Layer 17 of a small transformer language model trained on English Wikipedia (26 layers, counted from 0, width 96).
A neuron's activation on a vector x is GELU(weights . x), where the dot is the dot product.
The model reads these tokens: " to" " his" " professor" "ship" "," " he" " was" " che" "mi" "st" " to" " the" " Massachusetts" " Board" " of" " Ag" "ric" "ulture" " in" " 18" "73" "," " director" " of" " the" " Massachusetts" " Ag" "ric"

The vector x that enters this layer's MLP at each token. A number n stands for (n - 500) times 0.0097.
0 " to": 531 570 437 616 663 575 453 447 526 557 449 445 571 549 432 523 472 744 700 638 503 281 486 506 578 501 465 549 418 493 557 358 498 409 589 533 495 607 383 597 423 417 492 559 462 372 542 591 524 502 491 529 491 554 496 614 569 385 971 414 527 523 499 312 532 499 491 625 426 671 598 613 574 471 441 476 484 329 474 604 554 706 601 551 736 464 430 575 507 450 614 431 448 557 485 397
1 " his": 650 556 484 712 648 514 535 355 399 540 546 496 393 554 328 585 457 673 681 659 580 281 548 380 634 624 459 636 491 675 580 432 662 420 518 485 489 633 392 580 562 516 541 493 468 470 407 502 496 395 574 507 368 503 477 534 631 489 893 317 550 432 610 343 484 536 436 547 483 687 632 583 556 547 437 452 517 401 549 664 479 682 600 508 787 418 375 696 511 484 508 511 520 537 493 362
2 " professor": 615 440 403 667 547 622 381 362 543 603 586 512 510 486 478 613 342 687 655 432 425 459 594 382 597 684 568 386 506 670 613 294 476 432 468 491 534 686 385 617 471 461 412 447 477 440 615 642 572 433 455 363 453 590 519 432 622 578 843 307 537 389 534 412 564 400 511 694 390 533 763 670 653 446 598 391 384 310 460 471 508 651 632 426 606 540 483 602 396 461 713 710 679 415 382 355
3 "ship": 567 490 476 675 603 549 354 436 527 622 624 544 598 587 472 560 384 655 548 599 438 424 525 504 655 629 578 413 406 593 596 326 460 344 522 453 492 666 409 645 471 501 462 427 437 486 472 624 519 344 611 447 394 571 512 356 690 563 900 406 538 404 540 356 454 477 438 637 375 567 718 606 540 528 407 496 380 368 526 513 462 690 494 353 606 464 476 680 448 394 610 662 696 358 316 337
4 ",": 584 609 492 557 661 638 481 463 542 553 412 534 598 515 453 540 482 678 580 482 493 325 577 545 598 618 505 482 396 512 553 351 564 418 582 605 628 699 272 582 512 475 521 530 480 394 530 418 581 460 441 465 461 642 504 563 615 417 976 435 550 433 478 379 521 447 433 555 447 656 579 580 617 572 530 472 455 278 492 492 419 595 598 551 691 449 475 498 488 467 601 495 424 533 442 376
5 " he": 600 468 519 742 559 495 535 299 483 455 536 531 532 560 335 660 494 621 763 683 527 356 607 557 600 595 359 647 446 571 622 281 653 383 572 531 656 750 283 588 373 430 536 533 358 352 559 489 462 331 474 429 495 611 544 604 569 414 829 428 525 391 504 386 494 468 304 558 440 591 665 444 579 470 534 435 543 303 392 523 376 714 623 504 736 443 505 583 434 458 617 684 536 635 420 455
6 " was": 501 599 521 743 651 640 469 360 703 473 528 603 467 456 525 553 299 639 725 599 598 440 549 475 622 671 347 528 556 458 547 374 627 424 584 467 648 697 193 635 460 460 549 476 414 397 534 614 447 472 537 391 531 501 582 554 431 370 832 421 519 431 443 268 526 428 391 593 457 634 700 552 666 447 639 512 550 422 336 531 575 797 554 546 730 456 371 466 494 435 476 637 583 666 402 352
7 " che": 544 370 406 740 418 646 348 430 533 477 623 663 526 444 371 613 429 723 578 480 416 525 592 477 657 641 311 478 407 571 764 347 645 449 523 560 687 594 244 414 454 457 367 514 417 343 635 526 476 265 618 452 470 690 511 552 548 484 831 365 434 460 485 400 520 403 372 558 556 482 659 531 669 573 516 566 442 321 462 535 490 700 550 562 698 508 542 601 436 590 574 483 613 671 467 330
8 "mi": 699 325 401 499 434 726 323 477 563 447 532 409 651 505 505 683 355 686 575 590 473 592 331 524 643 631 598 389 466 563 614 412 613 305 501 568 516 583 290 543 484 388 408 647 331 503 489 692 630 320 611 515 421 542 508 476 490 470 738 183 643 411 521 507 500 409 256 693 563 410 507 604 775 553 618 416 344 509 369 409 516 663 511 402 738 499 441 436 500 653 640 632 725 756 484 558
9 "st": 617 541 368 712 629 753 322 391 587 474 509 484 517 569 507 686 328 693 629 496 391 495 525 524 501 606 622 446 368 493 617 329 491 493 558 424 519 717 453 588 459 341 410 460 383 439 513 645 612 480 534 320 472 591 504 358 654 632 810 385 583 422 536 381 509 434 354 681 347 498 714 603 753 444 552 317 373 522 335 480 454 664 602 449 698 424 479 589 425 325 602 745 631 560 443 435
10 " to": 548 434 421 489 720 610 616 545 560 430 520 604 452 598 509 509 536 722 710 668 530 403 496 491 586 487 513 603 548 540 640 225 441 350 508 537 506 628 314 628 382 405 466 493 431 273 516 670 510 360 483 544 572 558 546 591 607 496 901 407 578 384 508 277 584 549 426 604 458 623 500 621 620 540 439 382 511 280 419 595 603 735 614 557 618 488 411 526 404 402 579 522 555 551 351 489
11 " the": 665 507 403 661 656 603 464 488 450 528 584 605 411 518 383 535 520 651 723 552 517 384 569 415 634 599 520 673 540 598 607 413 672 456 495 626 542 621 326 700 530 485 607 557 473 386 467 570 612 493 515 443 430 651 507 518 606 466 949 328 547 501 634 445 510 510 396 596 487 572 577 567 627 527 410 430 464 483 582 686 501 738 590 500 593 398 395 563 511 464 479 543 596 539 387 392
12 " Massachusetts": 621 416 402 650 704 463 443 405 528 463 666 525 627 494 493 505 475 644 779 594 586 390 560 433 638 564 501 450 520 630 629 292 563 497 463 611 685 476 355 527 616 479 420 528 485 359 440 524 536 472 598 355 532 723 490 491 706 430 868 348 436 361 651 383 475 536 319 476 498 522 765 566 673 445 495 551 466 380 589 553 460 724 730 635 490 522 500 670 383 398 621 634 624 483 474 438
13 " Board": 512 519 392 652 708 576 352 394 625 564 679 479 603 607 525 446 295 549 664 514 595 363 527 465 661 621 383 372 535 560 636 346 558 470 564 528 527 449 349 577 620 484 488 341 369 419 468 597 475 428 448 468 577 635 592 526 579 524 860 243 547 387 657 347 425 509 398 550 511 585 829 693 619 514 482 555 464 459 462 504 482 667 465 477 511 544 544 589 411 428 676 770 685 515 343 349
14 " of": 483 362 427 512 818 623 562 467 635 457 732 609 489 558 540 563 463 639 728 675 571 297 431 364 535 643 465 495 498 580 637 525 316 442 598 636 432 529 239 501 594 427 574 359 466 381 447 702 611 419 540 491 562 605 528 718 615 374 762 390 503 373 640 424 373 389 337 502 518 571 485 752 784 479 469 574 508 446 464 516 597 720 549 298 565 474 527 515 375 528 651 560 795 681 356 425
15 " Ag": 558 439 461 409 688 523 503 349 601 595 639 624 529 567 512 562 360 570 652 619 541 346 419 396 711 688 276 442 423 616 742 281 596 439 494 602 323 468 412 517 508 374 514 391 485 254 431 744 609 480 584 512 552 806 453 486 530 455 754 296 545 492 609 336 499 538 366 812 649 590 662 698 522 437 549 517 521 375 606 360 410 795 433 514 614 464 652 592 525 542 631 538 645 521 371 402
16 "ric": 592 282 428 568 678 472 529 387 670 566 557 493 512 420 604 598 434 693 652 409 473 432 412 322 587 618 467 543 409 425 642 362 684 323 549 597 489 682 383 450 596 428 473 379 451 213 323 584 611 553 534 391 279 766 597 524 401 327 817 450 453 607 659 444 496 533 383 785 419 493 599 578 561 435 477 615 510 436 464 358 423 756 495 471 564 505 511 550 434 396 493 622 559 457 434 256
17 "ulture": 583 445 443 721 676 542 419 388 494 528 642 436 532 584 432 482 378 621 625 556 422 444 515 479 603 570 537 416 431 576 580 421 482 435 553 536 555 600 365 566 563 467 359 340 478 384 367 593 597 393 595 384 458 753 541 418 634 457 907 515 573 463 620 329 382 453 273 563 452 548 616 667 570 439 342 555 433 356 549 502 401 524 610 405 569 528 492 688 467 324 611 619 666 494 383 464
18 " in": 549 479 369 503 725 553 474 558 492 502 496 482 490 563 488 370 510 723 618 632 519 470 576 545 525 681 456 525 481 627 576 271 557 339 589 672 558 589 393 576 483 421 484 427 450 352 415 637 618 419 580 466 504 595 468 650 619 481 924 469 532 419 527 290 463 494 454 598 610 680 627 678 600 449 530 426 555 450 559 412 492 597 567 364 615 577 440 456 440 444 703 507 692 518 324 462
19 " 18": 546 410 444 514 515 622 581 374 501 504 456 527 639 351 445 483 626 714 640 709 566 573 518 451 631 648 426 579 325 601 522 352 553 561 524 588 574 584 315 579 573 656 537 600 466 277 445 541 686 483 653 531 482 577 408 549 691 443 852 399 579 348 630 443 396 535 412 733 660 608 632 687 608 492 483 445 545 439 501 461 455 918 523 564 660 495 594 504 227 461 492 588 556 514 418 342
20 "73": 624 507 559 639 743 606 541 449 468 355 531 408 782 426 378 432 545 625 741 543 571 511 500 507 499 512 399 369 307 536 512 295 533 404 442 569 555 650 338 542 437 549 483 542 451 226 424 530 632 463 609 408 410 681 488 577 658 393 812 340 645 364 700 436 465 632 373 605 455 519 742 566 495 572 525 465 508 326 461 495 381 813 611 573 644 416 630 475 387 266 587 573 587 516 262 404
21 ",": 601 622 499 506 692 587 466 457 598 528 402 490 607 481 496 559 511 609 580 499 532 404 500 647 483 615 444 461 337 513 562 393 468 346 540 659 654 673 189 554 469 566 497 508 409 355 493 524 621 416 501 393 484 649 501 543 604 402 941 346 623 328 578 355 489 519 390 517 450 590 496 591 595 544 596 485 475 365 585 479 370 712 536 477 644 412 541 499 483 438 539 565 453 548 280 445
22 " director": 614 501 415 737 716 717 423 395 505 464 596 456 541 524 469 618 233 683 648 365 479 435 547 405 502 633 513 411 474 653 528 424 638 441 525 440 569 678 389 624 472 389 417 405 370 462 585 735 665 370 457 362 532 598 487 467 678 595 840 359 524 340 513 385 480 431 440 628 390 533 639 640 706 463 553 438 425 429 381 442 444 733 553 355 623 481 480 526 473 473 719 631 655 540 337 408
23 " of": 645 439 445 450 749 599 497 583 610 495 572 671 468 588 522 564 443 721 678 617 476 354 484 479 541 590 496 526 632 488 568 473 477 487 461 493 513 666 257 631 431 489 450 530 430 395 489 658 582 401 527 484 540 560 519 620 674 546 918 424 503 370 420 330 485 545 406 665 434 678 506 668 570 489 520 450 543 408 513 526 480 728 619 349 549 509 414 621 465 483 584 462 652 485 306 341
24 " the": 688 474 434 633 654 590 448 506 442 516 593 564 382 534 393 583 505 658 719 503 496 344 529 378 613 580 531 665 586 626 563 470 621 422 530 603 507 606 329 697 514 533 620 512 478 462 480 562 612 501 454 442 471 649 500 473 602 525 950 298 563 434 541 417 445 542 405 616 500 540 604 577 599 513 388 431 475 467 643 678 453 688 599 411 512 417 439 589 534 471 506 546 636 526 328 373
25 " Massachusetts": 624 414 413 662 715 476 433 442 533 461 674 513 601 511 468 518 489 637 809 593 557 363 574 412 623 548 484 440 524 648 625 285 556 480 502 593 656 443 372 554 613 497 442 523 497 352 442 525 509 472 594 378 519 722 498 487 703 450 864 310 435 357 650 369 442 548 303 489 529 533 752 610 666 443 480 552 477 384 585 526 434 665 749 592 450 530 515 662 368 407 633 624 657 478 455 426
26 " Ag": 555 470 422 478 626 488 494 386 622 528 610 614 580 569 554 597 382 527 654 595 494 315 464 508 669 617 378 506 459 645 689 241 609 426 543 611 301 442 498 526 478 420 591 390 483 356 432 728 575 561 632 479 651 755 428 488 546 445 819 283 602 510 597 316 483 539 345 725 618 621 764 652 595 496 568 590 490 437 607 357 426 792 471 494 623 516 694 638 440 566 616 592 678 530 415 402
27 "ric": 594 251 372 573 589 501 523 481 646 538 578 467 478 465 558 669 461 626 679 406 432 358 432 378 636 565 573 558 475 471 593 344 712 357 584 645 477 607 408 545 505 465 489 368 472 245 363 630 569 549 613 353 316 740 537 546 433 301 817 398 511 564 687 400 476 578 360 672 409 562 673 606 604 473 479 702 446 468 545 305 400 682 528 451 576 528 567 559 300 410 499 614 609 503 492 219

Each question shows the input weights of one neuron of the MLP. A number n stands for (n - 500) times 0.0023.

n135: 679 765 614 592 511 510 463 437 606 424 500 521 503 396 588 497 519 521 330 361 706 683 336 583 552 251 647 401 544 575 552 524 471 543 344 403 647 633 568 507 496 471 641 640 486 533 500 563 425 566 533 582 471 300 489 341 496 376 709 651 528 700 633 454 417 803 561 584 562 363 595 353 444 332 449 358 429 500 361 773 458 470 587 670 538 305 585 421 400 667 645 735 580 584 490 668
Its two highest activations, in order, are on tokens 9 "st", 20 "73"

n79: 266 359 548 665 546 558 731 350 358 567 518 411 360 482 201 549 611 608 332 518 435 451 526 593 417 593 394 518 534 460 465 612 441 349 383 493 233 536 386 597 466 297 562 546 348 378 475 330 567 614 623 652 387 423 304 602 422 376 406 724 585 350 582 581 450 563 500 731 436 433 659 656 587 460 459 711 708 431 537 700 727 472 338 534 361 568 342 459 557 665 619 496 345 384 433 364
On which token does it fire most, and how strongly? 1 " his", at about 2.1

n229: 496 419 542 367 628 389 585 374 433 615 362 519 272 357 601 533 586 412 361 236 367 342 600 298 404 332 632 643 416 613 543 621 595 579 455 456 364 441 515 500 492 670 322 738 396 480 294 462 482 321 351 341 539 568 576 642 606 702 613 736 541 350 561 530 456 244 596 474 362 416 601 652 682 537 654 546 560 449 684 415 426 405 488 676 406 489 440 534 743 750 394 500 411 334 665 419
It fires most on token 4 ","

n281: 447 453 438 464 518 480 634 572 527 420 439 286 560 393 615 530 614 738 520 467 524 402 412 601 352 573 391 630 469 616 618 555 490 469 775 477 476 423 586 597 423 603 666 401 618 643 507 551 559 387 528 256 697 613 555 316 503 456 299 460 503 427 261 586 640 354 510 332 413 545 581 697 473 568 472 489 612 422 699 511 812 274 535 608 593 487 329 497 607 413 729 493 401 409 523 423
Its two highest activations, in order, are on tokens 18 " in", 0 " to"

n378: 469 235 632 358 698 343 409 296 518 201 683 411 285 573 359 620 433 490 413 493 594 581 547 597 590 486 240 794 652 528 322 497 489 479 570 445 629 469 596 605 533 593 511 618 413 574 354 582 353 544 424 452 416 564 557 444 618 532 445 627 432 605 504 468 479 413 765 315 645 298 394 532 682 461 504 445 546 563 418 522 604 376 518 471 507 392 535 496 334 562 366 717 734 542 480 599
It fires most on token 14 " of"

n107: 669 655 369 449 285 589 635 283 384 531 510 611 585 625 397 474 602 359 399 559 609 449 521 486 536 415 441 426 551 704 339 478 372 443 493 640 706 477 574 408 425 459 686 389 252 364 316 320 536 351 432 461 562 520 409 520 520 407 578 558 325 319 449 406 516 494 662 839 459 609 521 493 407 556 400 397 310 444 450 579 523 434 675 425 380 706 460 419 444 559 514 421 545 460 519 514
It fires most on token 18 " in"

n109: 604 523 517 596 347 510 639 532 317 551 617 446 543 543 487 500 658 322 457 323 513 503 534 575 289 490 601 379 572 443 296 417 541 598 238 624 632 553 722 367 359 500 543 605 391 518 688 444 335 490 620 561 403 750 290 523 304 520 746 633 635 641 367 389 562 478 462 513 483 517 535 490 546 603 431 303 590 528 362 562 497 472 620 418 637 539 497 510 318 684 317 357 555 450 577 476
Its two highest activations, in order, are on tokens 7 " che", 4 ","

n320: 424 469 471 507 769 619 397 429 419 435 588 371 364 503 553 531 615 462 531 497 640 402 405 651 594 428 647 432 180 450 440 361 392 564 418 476 500 343 646 627 355 493 570 485 377 778 497 546 692 507 301 620 628 307 450 383 339 447 571 366 336 402 597 343 382 446 628 458 417 583 460 324 489 518 263 515 338 330 539 504 479 440 482 362 503 423 486 655 463 740 373 366 379 721 704 628
On which token does it fire most, and how strongly? 0 " to", at about 2.4

n361: 648 605 546 677 426 641 423 599 381 447 600 605 459 455 613 419 486 602 494 630 407 630 503 447 328 718 648 360 407 490 616 583 533 572 629 371 503 398 438 530 712 598 458 325 288 463 252 440 678 530 460 644 547 402 359 474 529 523 345 550 555 400 348 627 513 559 771 618 523 563 530 763 320 497 400 623 326 524 402 563 373 402 453 573 522 436 471 602 463 529 514 516 570 497 516 477
On which token does it fire most, and how strongly? 3 "ship", at about 1.6

n360: 362 591 622 602 696 300 515 381 486 518 493 345 262 483 553 500 590 388 563 347 641 531 423 601 609 359 537 325 336 554 422 497 702 845 425 517 446 735 579 460 467 522 521 544 658 738 493 553 448 482 609 641 372 582 561 322 640 496 452 548 335 642 388 468 650 524 534 458 558 496 813 507 539 479 291 361 628 426 446 244 549 342 650 326 503 360 586 561 314 528 567 578 460 482 544 357
It fires most on token 3 "ship"

n352: 725 643 594 651 460 541 567 355 679 362 410 598 304 446 452 537 773 500 462 550 481 549 517 448 449 379 343 403 507 452 429 356 432 529 738 726 565 332 461 392 470 676 487 513 411 567 683 344 463 580 273 578 500 545 406 461 461 256 708 541 474 639 644 584 566 448 595 430 536 510 743 575 401 478 487 500 484 591 545 493 475 318 497 493 378 481 603 448 550 468 520 653 400 411 553 497
It fires most on token 4 ","

n148: 405 431 848 670 265 593 374 511 379 660 548 363 404 609 573 483 599 445 544 503 438 357 543 401 517 351 673 559 454 524 628 477 408 514 550 419 475 373 346 386 504 479 400 290 397 318 497 455 301 308 528 503 697 440 479 545 391 705 473 578 307 593 493 437 555 288 444 593 603 422 468 670 528 459 181 543 479 376 528 590 616 273 468 383 507 606 476 496 555 702 438 431 403 376 530 302
It fires most on token 7 " che"

n99: 471 387 347 468 482 370 706 504 309 349 426 381 367 613 537 467 337 390 411 487 637 432 556 383 410 428 392 645 514 514 447 416 333 599 772 503 565 487 585 472 586 500 634 553 563 599 391 399 334 391 676 601 364 582 275 315 309 257 489 507 419 490 699 558 401 404 686 563 517 393 462 449 640 507 507 472 534 444 575 639 546 337 604 741 615 513 490 524 465 510 518 570 448 467 335 207
Its two highest activations, in order, are on tokens 1 " his", 27 "ric"

n55: 419 603 628 649 372 454 373 352 367 434 615 160 401 422 457 542 701 528 408 426 379 369 474 511 432 559 421 279 604 485 458 517 569 372 703 313 507 568 525 526 544 522 608 462 493 693 528 399 458 657 596 315 522 427 533 475 555 558 560 514 369 485 467 195 638 414 689 397 212 129 380 566 507 382 548 318 565 440 456 452 347 391 352 559 514 716 446 361 319 635 595 521 657 578 497 593
On which three tokens does it fire most, strongest first? 22 " director", 2 " professor", 9 "st"

n216: 649 500 692 270 462 806 359 587 404 612 785 500 507 520 324 510 507 487 350 578 414 637 596 500 477 541 500 594 637 520 560 554 490 419 412 487 618 457 523 469 633 433 573 319 332 503 425 494 336 746 466 545 493 554 544 330 473 537 374 681 564 380 548 369 467 456 598 375 538 677 531 619 285 546 517 497 440 486 507 249 457 617 318 718 500 526 523 354 448 601 636 579 641 480 558 390
On which three tokens does it fire most, strongest first? 15 " Ag", 13 " Board", 26 " Ag"

n6: 454 546 430 557 331 503 458 539 484 602 472 636 478 395 456 315 582 337 362 558 503 617 642 561 444 532 357 198 506 701 503 542 529 389 797 246 560 627 472 407 564 402 497 327 444 451 402 412 400 474 542 527 607 453 658 616 576 409 465 628 547 506 503 295 515 411 568 519 513 685 383 580 509 618 623 400 431 379 522 581 574 447 474 503 527 515 421 497 493 651 566 618 377 215 509 545
On which token does it fire most, and how strongly? 18 " in", at about 1.2

n123: 326 500 459 425 360 471 311 375 333 656 456 481 291 306 437 525 516 526 350 558 400 357 584 659 588 466 261 717 374 436 669 418 447 526 348 511 455 379 275 538 527 289 474 492 574 383 445 271 486 500 565 388 523 624 485 437 572 496 313 453 545 638 557 492 708 731 532 526 439 595 450 530 622 644 292 550 678 562 181 903 452 327 611 355 543 526 403 633 652 632 614 400 600 526 536 415
On which token does it fire most, and how strongly? 7 " che", at about 3.7

n233: 514 465 603 386 438 462 565 629 639 464 587 465 703 407 650 490 485 510 476 404 673 450 514 539 452 471 580 451 737 465 441 467 316 546 496 654 667 465 493 482 522 433 726 321 743 526 593 376 554 780 425 476 457 705 397 497 341 427 547 493 514 500 621 648 267 540 493 493 665 514 609 489 403 361 395 716 730 383 567 237 607 381 374 636 497 772 500 585 346 356 596 378 533 552 537 713
On which token does it fire most, and how strongly? 27 "ric", at about 2.3

n129: 413 705 249 414 428 572 443 409 390 567 631 420 333 534 837 400 467 330 476 398 558 325 440 405 524 458 249 434 567 611 347 345 336 448 435 470 665 520 604 426 705 507 373 630 486 355 398 587 540 410 631 463 678 622 427 465 434 500 361 403 337 589 338 653 578 355 582 394 574 539 529 416 428 493 432 340 679 431 576 514 595 569 646 549 567 585 341 335 522 313 565 623 361 592 636 457
On which token does it fire most, and how strongly? 12 " Massachusetts", at about 0.65

n149: 651 528 631 628 680 261 242 523 414 529 342 657 429 674 388 333 674 571 394 553 661 645 582 529 550 393 560 529 426 384 523 338 460 628 436 673 452 561 525 581 385 478 389 549 336 523 656 429 542 320 578 437 511 475 635 442 390 356 496 426 82 630 728 642 355 483 579 447 692 496 522 577 386 539 530 541 309 549 358 392 383 411 552 511 269 528 630 331 334 624 504 579 653 532 524 548
It fires most on token 25 " Massachusetts"

n194: 487 483 616 555 405 347 360 454 507 552 684 469 513 334 446 471 553 463 345 408 533 377 601 524 633 630 497 642 414 449 504 561 398 439 664 605 456 434 741 514 476 415 443 602 273 493 503 670 585 532 800 699 434 408 398 389 462 281 496 621 307 400 455 493 457 612 695 527 510 301 245 284 443 497 497 552 540 493 283 351 404 576 486 486 513 278 470 558 680 411 542 370 497 360 422 517
It fires most on token 16 "ric"

n84: 312 431 547 497 497 388 687 577 520 514 374 493 484 500 527 445 528 431 497 454 556 538 531 435 395 609 528 430 312 326 388 318 753 534 353 340 270 589 389 469 428 672 709 594 639 629 415 460 474 549 367 481 452 470 517 266 571 453 374 445 581 373 571 342 700 436 576 523 503 469 635 531 189 606 534 373 513 493 695 631 418 560 696 340 500 503 634 534 287 461 532 457 573 629 426 697
It fires most on token 20 "73"

n342: 420 573 470 561 438 323 384 437 519 405 507 432 635 482 240 745 379 500 325 361 500 496 657 466 463 379 485 399 595 160 433 344 545 496 369 500 613 305 571 485 267 481 456 620 393 664 372 660 453 454 447 590 339 560 470 589 605 444 508 583 631 489 394 586 317 666 620 489 367 458 616 542 651 515 776 224 596 551 399 795 573 394 469 317 214 558 392 387 613 533 574 489 338 463 543 277
It fires most on token 22 " director"

n5: 361 625 553 172 297 555 554 616 500 593 315 530 516 462 545 632 418 609 398 382 452 463 460 374 462 507 618 621 390 474 353 612 371 405 507 443 408 436 372 354 747 418 555 500 552 360 327 342 434 470 413 579 463 543 526 445 418 503 522 415 457 467 590 572 382 435 556 526 740 583 429 325 519 636 604 477 422 510 369 386 442 666 540 350 478 522 709 305 425 593 579 487 359 735 597 439
On which three tokens does it fire most, strongest first? 8 "mi", 19 " 18", 16 "ric"

n275: 536 478 309 521 612 316 427 535 445 504 363 297 463 252 804 540 438 398 333 569 375 422 485 405 449 390 535 314 652 515 645 468 575 436 738 511 398 500 478 636 721 541 747 155 430 442 624 569 572 562 401 712 561 406 260 630 534 355 421 486 347 626 508 489 402 263 592 482 226 439 500 311 320 691 492 573 463 725 601 458 383 612 576 546 453 569 571 458 442 383 402 622 423 581 554 508
Its two highest activations, in order, are on tokens 27 "ric", 16 "ric"

n85: 454 366 514 464 317 570 647 663 476 593 291 356 347 620 527 611 606 477 444 487 500 529 566 362 483 583 395 622 809 381 408 506 747 466 627 434 493 380 503 452 816 380 557 567 413 436 550 541 523 518 545 523 619 684 613 453 514 388 575 717 357 698 562 340 580 516 523 537 472 372 286 624 466 426 765 455 524 412 646 751 440 478 350 656 474 463 581 490 493 629 429 436 633 533 610 399
On which token does it fire most, and how strongly? 16 "ric", at about 2

n310: 570 786 273 514 508 511 500 633 269 348 529 529 372 436 471 619 359 778 386 610 604 531 272 426 400 374 571 609 429 569 412 476 504 650 544 532 283 396 493 359 649 478 601 428 633 523 550 405 570 568 255 497 653 752 365 438 412 275 290 514 489 299 378 657 482 448 431 547 519 674 571 250 407 435 425 515 514 481 587 526 382 428 567 619 359 632 333 559 428 543 420 424 717 518 347 298
On which token does it fire most, and how strongly? 24 " the", at about 1.2

n51: 578 424 513 363 604 332 669 591 556 398 288 618 428 641 394 500 287 628 523 526 411 548 767 636 641 517 535 543 404 564 412 484 537 668 540 584 466 576 530 629 514 615 460 691 421 615 277 519 413 417 343 432 868 560 524 513 534 507 429 309 477 384 575 268 503 449 396 250 469 581 583 585 470 596 466 620 371 622 557 418 510 513 541 340 235 487 380 449 503 523 503 378 486 500 522 493
On which token does it fire most, and how strongly? 23 " of", at about 3.5

n279: 579 358 485 571 515 427 546 171 658 425 577 317 478 659 405 500 500 384 435 417 595 690 436 556 750 620 370 511 568 400 252 461 731 400 504 514 601 464 648 436 406 474 430 569 631 739 417 455 568 588 564 479 405 370 753 353 690 408 356 471 596 523 219 463 464 381 727 525 428 526 771 478 496 507 557 306 438 535 700 367 645 375 443 451 554 572 607 466 477 587 423 832 344 387 504 599
On which token does it fire most, and how strongly? 2 " professor", at about 0.91

n158: 490 486 551 524 724 504 600 315 496 658 621 369 549 634 514 493 410 305 451 669 550 500 740 357 359 474 504 388 496 363 274 497 507 678 512 525 420 635 468 207 264 518 496 567 536 605 468 396 531 545 427 497 370 551 301 206 416 651 540 354 359 463 376 355 528 387 425 784 401 507 563 401 528 436 726 385 575 721 388 507 539 507 596 372 280 599 403 329 538 341 526 318 441 610 555 411
It fires most on token 9 "st"

n175: 500 469 528 503 358 413 620 563 371 428 559 337 593 700 455 351 515 503 462 576 549 638 446 664 462 411 674 591 558 521 378 487 553 496 527 521 329 548 602 407 331 504 737 372 399 427 655 376 670 504 439 574 565 684 436 234 582 370 691 616 624 471 600 496 699 470 433 690 407 479 583 336 351 622 608 399 315 599 454 482 676 420 381 443 422 342 690 429 493 531 154 403 631 295 493 333
On which token does it fire most, and how strongly? 20 "73", at about 1.6

n371: 538 626 566 594 558 357 677 445 644 400 422 477 642 510 572 630 417 287 365 433 526 525 547 413 426 694 388 332 567 339 321 397 377 573 598 449 483 464 484 587 587 546 487 374 338 692 355 417 535 814 336 500 402 546 689 556 397 556 361 650 414 571 567 540 449 450 494 406 470 687 588 457 650 425 263 476 588 356 299 490 435 516 328 376 443 555 510 437 400 281 548 471 615 536 560 514
On which token does it fire most, and how strongly? 13 " Board", at about 1.3

n271: 536 284 578 532 748 606 580 489 523 572 681 442 649 358 420 302 514 490 513 365 397 703 493 565 325 531 476 409 621 622 295 526 422 452 600 654 667 477 551 596 459 534 149 426 577 574 612 472 435 427 472 442 410 429 531 584 310 527 702 480 446 572 291 514 533 516 526 381 476 459 615 671 303 607 663 628 493 605 432 413 483 417 465 562 392 315 483 244 486 695 631 560 437 477 455 531
On which three tokens does it fire most, strongest first? 22 " director", 18 " in", 20 "73"

n115: 483 538 303 360 551 483 724 405 479 617 528 511 551 716 618 436 452 438 356 415 497 423 680 422 631 532 601 591 332 290 375 577 609 655 411 439 793 373 602 432 675 426 445 700 583 376 579 350 601 417 696 564 500 345 504 406 595 413 516 358 458 607 454 507 469 467 278 555 568 329 356 489 348 334 590 586 406 722 612 619 407 497 575 546 608 332 416 518 613 483 507 562 302 359 661 305
It fires most on token 12 " Massachusetts"

n53: 463 583 489 379 649 618 413 529 517 682 444 433 655 407 472 378 261 321 503 246 642 617 320 479 610 660 689 493 536 560 632 707 496 564 400 565 472 545 613 436 644 461 733 340 687 548 400 546 402 398 618 537 670 479 631 570 330 524 672 534 430 302 486 609 521 497 633 421 715 554 493 450 316 625 352 558 709 478 655 316 545 427 572 425 490 538 669 635 606 476 581 347 619 455 587 688
Its two highest activations, in order, are on tokens 15 " Ag", 26 " Ag"

n161: 373 375 564 302 595 174 488 412 591 459 516 528 469 449 591 473 583 398 329 621 315 664 586 403 574 338 451 556 467 332 421 288 371 468 526 601 448 524 480 334 447 82 614 533 390 500 801 207 615 450 338 535 705 432 388 151 396 540 571 434 280 492 423 332 290 651 345 669 447 492 722 577 421 508 484 598 353 463 652 553 324 342 623 606 531 543 432 573 471 547 458 591 253 457 511 455
On which three tokens does it fire most, strongest first? 26 " Ag", 15 " Ag", 12 " Massachusetts"

n234: 400 504 829 731 584 464 519 362 456 511 536 552 363 428 332 504 554 597 392 371 543 405 451 653 399 586 576 452 526 463 750 594 381 570 351 700 745 511 393 549 631 570 678 599 475 569 543 357 719 519 459 557 345 349 234 580 319 533 467 354 448 474 593 574 554 201 764 453 478 601 428 574 377 471 383 323 598 454 526 519 399 669 534 440 297 608 445 411 665 353 477 460 470 703 641 489
It fires most on token 11 " the"

n362: 524 618 404 480 515 402 588 507 535 691 549 414 479 597 482 391 674 497 334 597 479 419 667 475 514 421 467 351 536 330 674 497 657 536 481 204 675 545 457 331 334 407 451 544 640 441 476 549 524 581 435 544 438 628 322 556 575 391 504 555 372 630 604 592 631 557 805 639 793 597 533 615 647 524 536 653 465 478 571 475 462 370 431 608 418 472 624 522 718 597 574 465 526 207 737 784
It fires most on token 15 " Ag"

n16: 507 330 868 490 402 517 547 419 423 371 507 411 434 689 598 493 533 593 500 507 438 460 489 240 396 325 387 377 586 549 345 493 582 394 345 627 571 566 486 607 389 433 350 485 490 562 417 676 605 413 446 598 536 684 645 388 649 440 457 534 652 460 239 779 387 537 537 535 723 368 467 415 365 521 287 655 591 782 549 507 472 364 496 321 507 672 430 489 515 634 412 590 562 490 520 319
On which token does it fire most, and how strongly? 8 "mi", at about 0.69

n34: 616 454 321 344 500 639 388 606 489 463 550 387 521 564 633 416 424 276 518 447 603 524 444 838 536 676 586 612 633 348 447 538 642 398 611 437 394 560 101 345 622 471 622 496 325 560 408 335 521 552 522 643 653 544 438 298 536 413 343 290 467 485 423 555 620 321 431 422 526 423 358 416 489 339 321 656 288 368 536 433 575 408 578 434 423 454 565 636 738 702 583 564 563 575 542 366
It fires most on token 8 "mi"